Layer 2 of a small transformer language model trained on English Wikipedia (16 layers, counted from 0, width 64). Numbers have three digits each and are written without spaces.
A neuron's activation on a vector x is SiLU(gate . x) times (in . x), where the dot is the dot product.

Input weights of the MLP neurons that the questions are about. A number n stands for (n - 500) times 0.0018.
n1 gate: 607317503580469449665331394405636525490478556475486533615664432563454550314492419634483579481611500464477540445441539529436556546565623531469513634440538378602427395477558339504534437625356583
n9 gate: 489401332360546362547355708504562488544375701422447434484605634552610475658533620341344389493351647348640566461440550466602569715476423503509700497318373660418631541562311445404470422520472575
n23 gate: 589500687570547640646581449801518544578757564359475669362459547305391455372450553533523539356520661530437437439361624452296394549500425651387388490456354540400402548671369541617493364568513424
n44 gate: 517654571467559649606402383565578368417529626409500497956596539489406444482519526320648550524504622358427461460572695596675484410403469641442691449504576681522370514606551423271785563279379710
n47 gate: 735369289536557713260513577655477575670440504476489440527341600448603613475451604584484465592398356193428381583429456429415768354672481455455231336388478379367258183556240401702359421486469540
n54 gate: 386260464451582510443403535306406555659436420592399518484511432489676570497473387524479555601660450464489494752405653466462505451691356356450417486472497458549409555492472454528444560466395527
n77 gate: 682416370605563500624618515464408387514601421585446457311428415536594490405627507536439423500265640439747525756523303548493654408587337395515381401558354223410658459701552419529425491476478417
n109 gate: 148665332600520351487359644357562473467407588783432750565636606480551614510504413330488300560456431436496269591438404179596410365626635592427492543357568486627326561484715672570533670379691639
n121 gate: 206491462412230476723469429353493377551470683528541563506578723537438500481556435593397654517579474528484424375470503516578505397642503593468609599590393403409675482432446506298753473372449520
n135 gate: 438592301423708512432670432437482497271385591475296221472423571784511488597313210418420604500450474554516395244532655509234354324342188285466666434436407589517626460451238570573441451334552455
n142 gate: 377281547665747407486491350583453535491607982663733657312680536445319666505321299479533414468466667556483634532348561430462550662469556496324388517626327399331601512508356285444391424648687482
n148 gate: 472301331607428765637718616443616467660451621774405356512533485492423566495544421687562694617443394666408585561337161313508520457776341571548665337339539706412672619603401526606685630450454351
n158 gate: 426632628503728349529641394474679631390352512695478602506545646513597548479587678646594536279591650402570623446461570573356514621464465531543648603345446496503370235656494506510291463407555515
n176 gate: 392527810584721389496466546660453463658584457561789457325728574319496535347271344393496593554683426735496695567294589404543344545647398607543447623349446532600618674538705413534575378590511525
n226 gate: 512706489551525634569621414328281503453491352677437516544307634150519548509296632604715402557581365333559589553452508602412547500637417350422659392511526387574570570563407540474385665372342622
n305 gate: 449492365359500329500465575418566359565335594692448434618754549472683470402504477292585278766564348520264458603212378541369689378694634573431475512504500175488259591574475519651569591330618474
n322 gate: 467571420546564506472278428694429495269525535767485477665579521453434450516503240531481528552542337455513490545457549464682383406586611444482637547370578462503379549469532730327607708358454448
n349 gate: 533529647558575541496536464422698474456571703602493674620806561461513403518325500444365314423468399569405669651382543198511473371458520513608466525233542551365327289419533688505697567465664481
n358 gate: 446533500500477536459220403556568528261520436713292711639892625374521268228641634361436532611401222448454249282568253495453571440585668431590751565246279723379522603209718772631605584492545312
n374 gate: 259248322493644682435308822477514597461540601442564480622666239559462338584326583550241668605598427586580197725484546321589567307603233621547714634383518520479440553237481643475647504526508394
n1 in: 512346508569562416605369360449577511534504564492524569604716449538407543318595447594485580528575533471464549478383438540371623519516624519407543676466481365600373345469554384534558467603458520
n9 in: 643644266484627463560342562458356565424598568375589396537356531403532617548584653333654519318409713454532725454478429420494538610471387533473514526467437801500685618590396387443361417425516556
n23 in: 741473607616423782537452433609310547527584531384579639439587669430300530504446606520646513272497589530410489435526555369379450649455399571438437377483346548220468663560381513510408332592519405
n44 in: 602422496521692514516325463444300391632516746308469547539542570562563683441636587562396422572504735329314469604290577622504549145530410524517597373624370356496524381769402400468466522421391324
n47 in: 653249293533504536281421544730533531646480472507411448590375604552623608528477652493453435545409380261534326683471479519515721372721440423472235366431431361391275277530280359677596407490460516
n54 in: 575531629471391337630469369528543567445429540503463543468455475554535570452541640401538575380534458471551353651602520543329465549535481314396522513511276488479493702538455437530381441420535416
n77 in: 482534521566424616457567514398396531290497514628429539555550543278530411560421533476509582536585566283473739674459636631506439465681321383380503440475597356575532633697544435540481533333543392
n109 in: 345531431253408518479627573446407472336434531628413504628433739603528569609626379538671349640558430593557460235696487425707663257642644440588576428496242459496612602379734443281484588289438616
n121 in: 163594424507474419701410376323432502631548676457437604441428533581363590468500503517444472447374463547477442305497471485357510546563525535369448560667463552462580600394431555351726463391417475
n135 in: 415478482307522514524634616464892519256404476569285266496701545632413478600342460515347592548544322411445326361500609409419389422557393327459589496311346496489343577522540659554534603300634568
n142 in: 505348452606735416570522417362337773386500696618583687294570481453269554461373320594458500461460518729528567457450509434528384782425605573496362496659317278401696549527416291453297334670568483
n148 in: 561511475571567674519442649473519249586542619562490319436565483385192579392535490503514703678412606440372611519486477457728702470611556587526629344550594538304480447663362451418547476338490515
n158 in: 577715484625519524354489420497268556263456468494422594640507485197399412571370447475574322648583538583569517558368500477595465742359470462471677509529551530519455591415422545416734565412494569
n176 in: 508555788530746412541462546548470556584533397591742456316708506300407495373346318449517569533655441652493669504401672479466348536630416614535410601451405545612626637503747439475556456533471481
n226 in: 578510368611516525690511497399443488520614312481421485451172497382488548563436497452624323413477395302548456604376475580449519609561397473444642402668562427474716616560468488373530492317221563
n305 in: 616432320162460363342451565600491423419338653445591533611508761516674479495244437516446253737428372597417529556411522521644764356608737507537546421541590377651424485650332373681610500447584539
n322 in: 295552528387595468410672508606575599378511637566445559620610552430553498666653428440414509352368453500491494507645701528592467361572552497666561355513425485600491587446556428437316627302602268
n349 in: 557664468511620537426601395611473646457543542702507471700602460626366460330532538521596589328568574692503418511292728343528405403538600728607255716536697424394450443395597636490565482528534788
n358 in: 448473388396554572544253391563619480222620480781281590603763602425565420142585553478431509717455260500456308297422070647487526547516710376463589496249280606433513534042590642722568553472538481
n374 in: 288253382474663695554342780518527539483528638496535455648672264540489347580317544605279677636635455578581264712461562420655568284611243541511658661408539577516407566162478630428671521518535438

Each question shows a token from some text and the vector x that enters the MLP there. A number n stands for (n - 500) times 0.0027.

" He": 516521539539420495522459481489440593352539494574441565398458708536570312461532474576515492646435591557631495493495468507668460600568487403481403445615464471507499437637549390458400541577483475
The most active neuron and its activation: n77, at about 0.27

",": 460427462555547590501512454494615616491334474527404446520689440449647388516516464414402409500574471547540434457514527469546586492403537497471520544560450468514559441579454463510499470316421536
The neuron with the highest activation: n135

" Texas": 562577518587364447545496530430420604588478508529583522589498545504491439494453465657514570522556472493533472459462453497582290548641462474469434562488483523552514560519602391543695388489473457
The neuron with the highest activation: n176

" ro": 586514432509485375411434548509446592591614434405562497404559593446470405519449463517437548496458561489608529477503639639409581474361515441490489482796522474595452573597503586465456234633549559
The neuron with the highest activation: n358

" General": 428476590630557477516460445452399618511573522551495474430574516513523377483490442506447515502520421443538610518480538457414341548536573445406467516429564588582590564592498481497502561663380441
The neuron with the highest activation: n176

" School": 485408636643399536531521376514472572360530499479481590444534424419426422510570537522498560476462366458578505436559526534586410454493501336423387499474479529496609647511621431518448642570433404
The neuron with the highest activation: n305

" a": 561546459440589448510539531503421647461566477408468518440500538524581559474507410598516489561456424521436511508559486500655514489441545516385442439536443512528432355390550375520534536576452466
The neuron with the highest activation: n47

" times": 514450493520566492542454398559498610377566556526507536623480532521437682534643494489515456481417498628457513432439532498599422521308602466621493598651487509524553621350466592494450564449609437
The most active neuron and its activation: n142, at about 0.33

" on": 476514539472601521447444354448542593565433421485463480426383466497624515510545468402478451506515455561426498611433540664464410572572468304554432493431414582525370448609479734527476332591421484
Which two neurons fire most, strongest first? n54, n148

" in": 492437568486626555487426432411495627412378485467393496576386318516512552445522470445482440523537444606536574541472595615485488651479487506549452482438456491579389391468463598529605467473495486
The neuron with the highest activation: n158

" R": 535461452488478490509480583498480602455631508521457412506462568441509142492669480507573473507399388449597515555516436496543580584484408602552503538432537520501455535623522469484481332637420497
Which three neurons fire most, strongest first? n9, n135, n121

" the": 483469502444512514539515506519509689479562522482498539473509536494561556478461488574507502482522511443461496503527471477480592476498478505464444464473508551491441427532586409494546462570500500
Which two neurons fire most, strongest first? n47, n1

"il": 448458481534486516499537510465522638482610392432595496434483408456533296544569522515472465467517558511513645572465468419513452684589553513563507472412542464474542459458513601454504467400429520
The neuron with the highest activation: n44

"er": 556487430586450452446521532508471654543538435531452531422524416475461430494542485525462529478559528369479491544401553511531420460579406472524449554392581526499571447426438671476506588463461507
Which two neurons fire most, strongest first? n374, n305

"In": 552377636543574563506433372447465617436372514422456428467462440527474419522574499488574511439457439597515590536447530590453527608406476557510405513495537441524356385500423339546460527555401415
The most active neuron and its activation: n109, at about 0.26

" which": 514490473515420498527455356598595608431464533535334522545461728453563549498583344570375504561525604562492538483440482492408508567533455543546494553649407438602621524481504443529441461446595534
Which three neurons fire most, strongest first? n142, n374, n121

"alth": 538529617596460534532506573538458600434597448435628494513619405534464443471562399445591587494466562530587631472380522420490413458592596521403545562541544423594577406637569630504500546643431504
The most active neuron and its activation: n176, at about 0.5

"h": 521471550551469493470484461564467592582595418374382609460476479499359297467586578555578418550526449430486635559434510512561565505581777490437294504583422500428536443542469457461467561463568547
Which three neurons fire most, strongest first? n374, n135, n47

" rather": 497527404566454539443506673490454589460554476424556543392389512589457673449587401380422426514415711436466628428504583522427543503389599406483674518432505581567587403404481394523473536325579457
The neuron with the highest activation: n9

"ices": 572498532548439396460548476561479593384590503548623615620520532531468438530586494420541531491540460461496427505363442497550384399457580425516447596477534499597587510564605538499447833649484379
Which three neurons fire most, strongest first? n322, n358, n47

" both": 485522359534431555475482514442506620467441547483500492439453557428574685467641532479568473498544568540538625445507527486425434540459617647507533511678483463614465587720567330555603444467459551
Which three neurons fire most, strongest first? n374, n358, n135

"ization": 434540525559539465510534476487504638325533534517608484478520494520481395512516463469401511481513599510457582436498467418426347476353494539515484502353569488586584529520524509488458723742543428
The neuron with the highest activation: n47

"R": 590514548502484506483490617559419602525495566537371427534425570449435164542587531575698499521494409476489566564502464452496461490477340608538452481452565522536506376515510563521534374676372523
The most active neuron and its activation: n121, at about 0.091

" to": 504530415501465602501378544461570601468631481469400395667440489594633531497539462406419519510614527581541651528427529547465522565495531420388404447602390461519491438386474592504546319616460504
The most active neuron and its activation: n148, at about 0.068

" new": 469467566478599461512415436489435647588444475451522482298471537450503574516489476640482504485442449499472489494490522447387486530461518385517456431529473568593539477552567237532470403516483539
The most active neuron and its activation: n142, at about 0.44

".": 489585627552317545360527447470478593550501406509456579458473451519549430519489482456433450510574471520439461533552476468550574466464472696483505502421464448418541419523364542579522562498438480
The most active neuron and its activation: n9, at about 0.08

" now": 445532419524336591519465605472472611454494456494443482582514576528514631461659502445408453529461393514597517435415558454349462567463495287469679500657480506569541596638588406492524507394597463
The neuron with the highest activation: n135

" O": 590499465503529498500494379432488603654460565526595399382509577505413209486499538507529437455472505505573468480578474600465461456480438529406424520541501490460385604515410264509449497675509399
The neuron with the highest activation: n142

" Z": 471495519457548493474474570503537598498541552563450356544545604550361134473602447481589430516507477479542507442601491543489550511486549522521508508543464578416494518535520400509510440533541421
The most active neuron and its activation: n358, at about 0.25

" l": 520498452594548620444477559527409561602612531494625596492443503403467174444571474456555477571484542481475450489448525628462608581473615664581427471416463558537477576657556441488461399616616539
The neuron with the highest activation: n23

"om": 583465389491387607544497525458485620522569501431435548409458361511459530464640488540483513430584575419451505511573413407411485559480463508551519513627492376555655469500421674517444488466636540
The neuron with the highest activation: n176

"ed": 460476497496506476501544608443473626425496431425430540477497470514541427490547475492449456469431442559495491592369471524419315416453553663547307500485570489464490450414444514463411461350384499
Which two neurons fire most, strongest first? n349, n148

" o": 595564499513530469489503426493439586602523537423652476473478518450473271483406464358477453523537499496537275450535617694389427456379555490433525464467531487461468506538413408485397382676654330
The neuron with the highest activation: n23

" ": 515522507257498528518504520511469567490389477521515540493497378494606558422506470588535503490422482443493538510501506520404492509567487491503445569406501490403576583555451409525430495672457478
The neuron with the highest activation: n54

"m": 541439431514489493528558511513527593496510535382386548531466441424429294362633626419509524482601510467409494544504506532329432426592483542519410494569505534549511588514506669498400532470453517
The neuron with the highest activation: n23

"ab": 495568478473556467519542594487465622517571458485419593512585543534377369523548520579441603450507622550529574503530582458295517411559577549619459499706503527470396617489414612488424387438500614
The neuron with the highest activation: n23

" In": 507400636529569562519414348385452623394333540461501419452512425540501407487547486491518574498460367572556630518473588592501461577453483556469500496466486432522343410551429365527436549557398436
Which two neurons fire most, strongest first? n1, n109

"ounc": 504596541544539460485558550454552597428648428477547540447579473513472651455499503377551472490653494598451369490598548459463491541449531435615479450696595510522681559440515448551275524565276501
The most active neuron and its activation: n47, at about 0.19

"est": 518433461527515564476503566613437625512650453480502584460672505509478365530572448433505536500457570426411544556504516317419459456432637517567483530477564497503641452448499371472486511448410632
Which three neurons fire most, strongest first? n349, n142, n135

" g": 530543488470612472468509459469524610679560488505508613500497555486474312450457471524566526583559340448477367412597630536522500491323532500580482431595531642505565640601565479525398439462694446
Which two neurons fire most, strongest first? n1, n47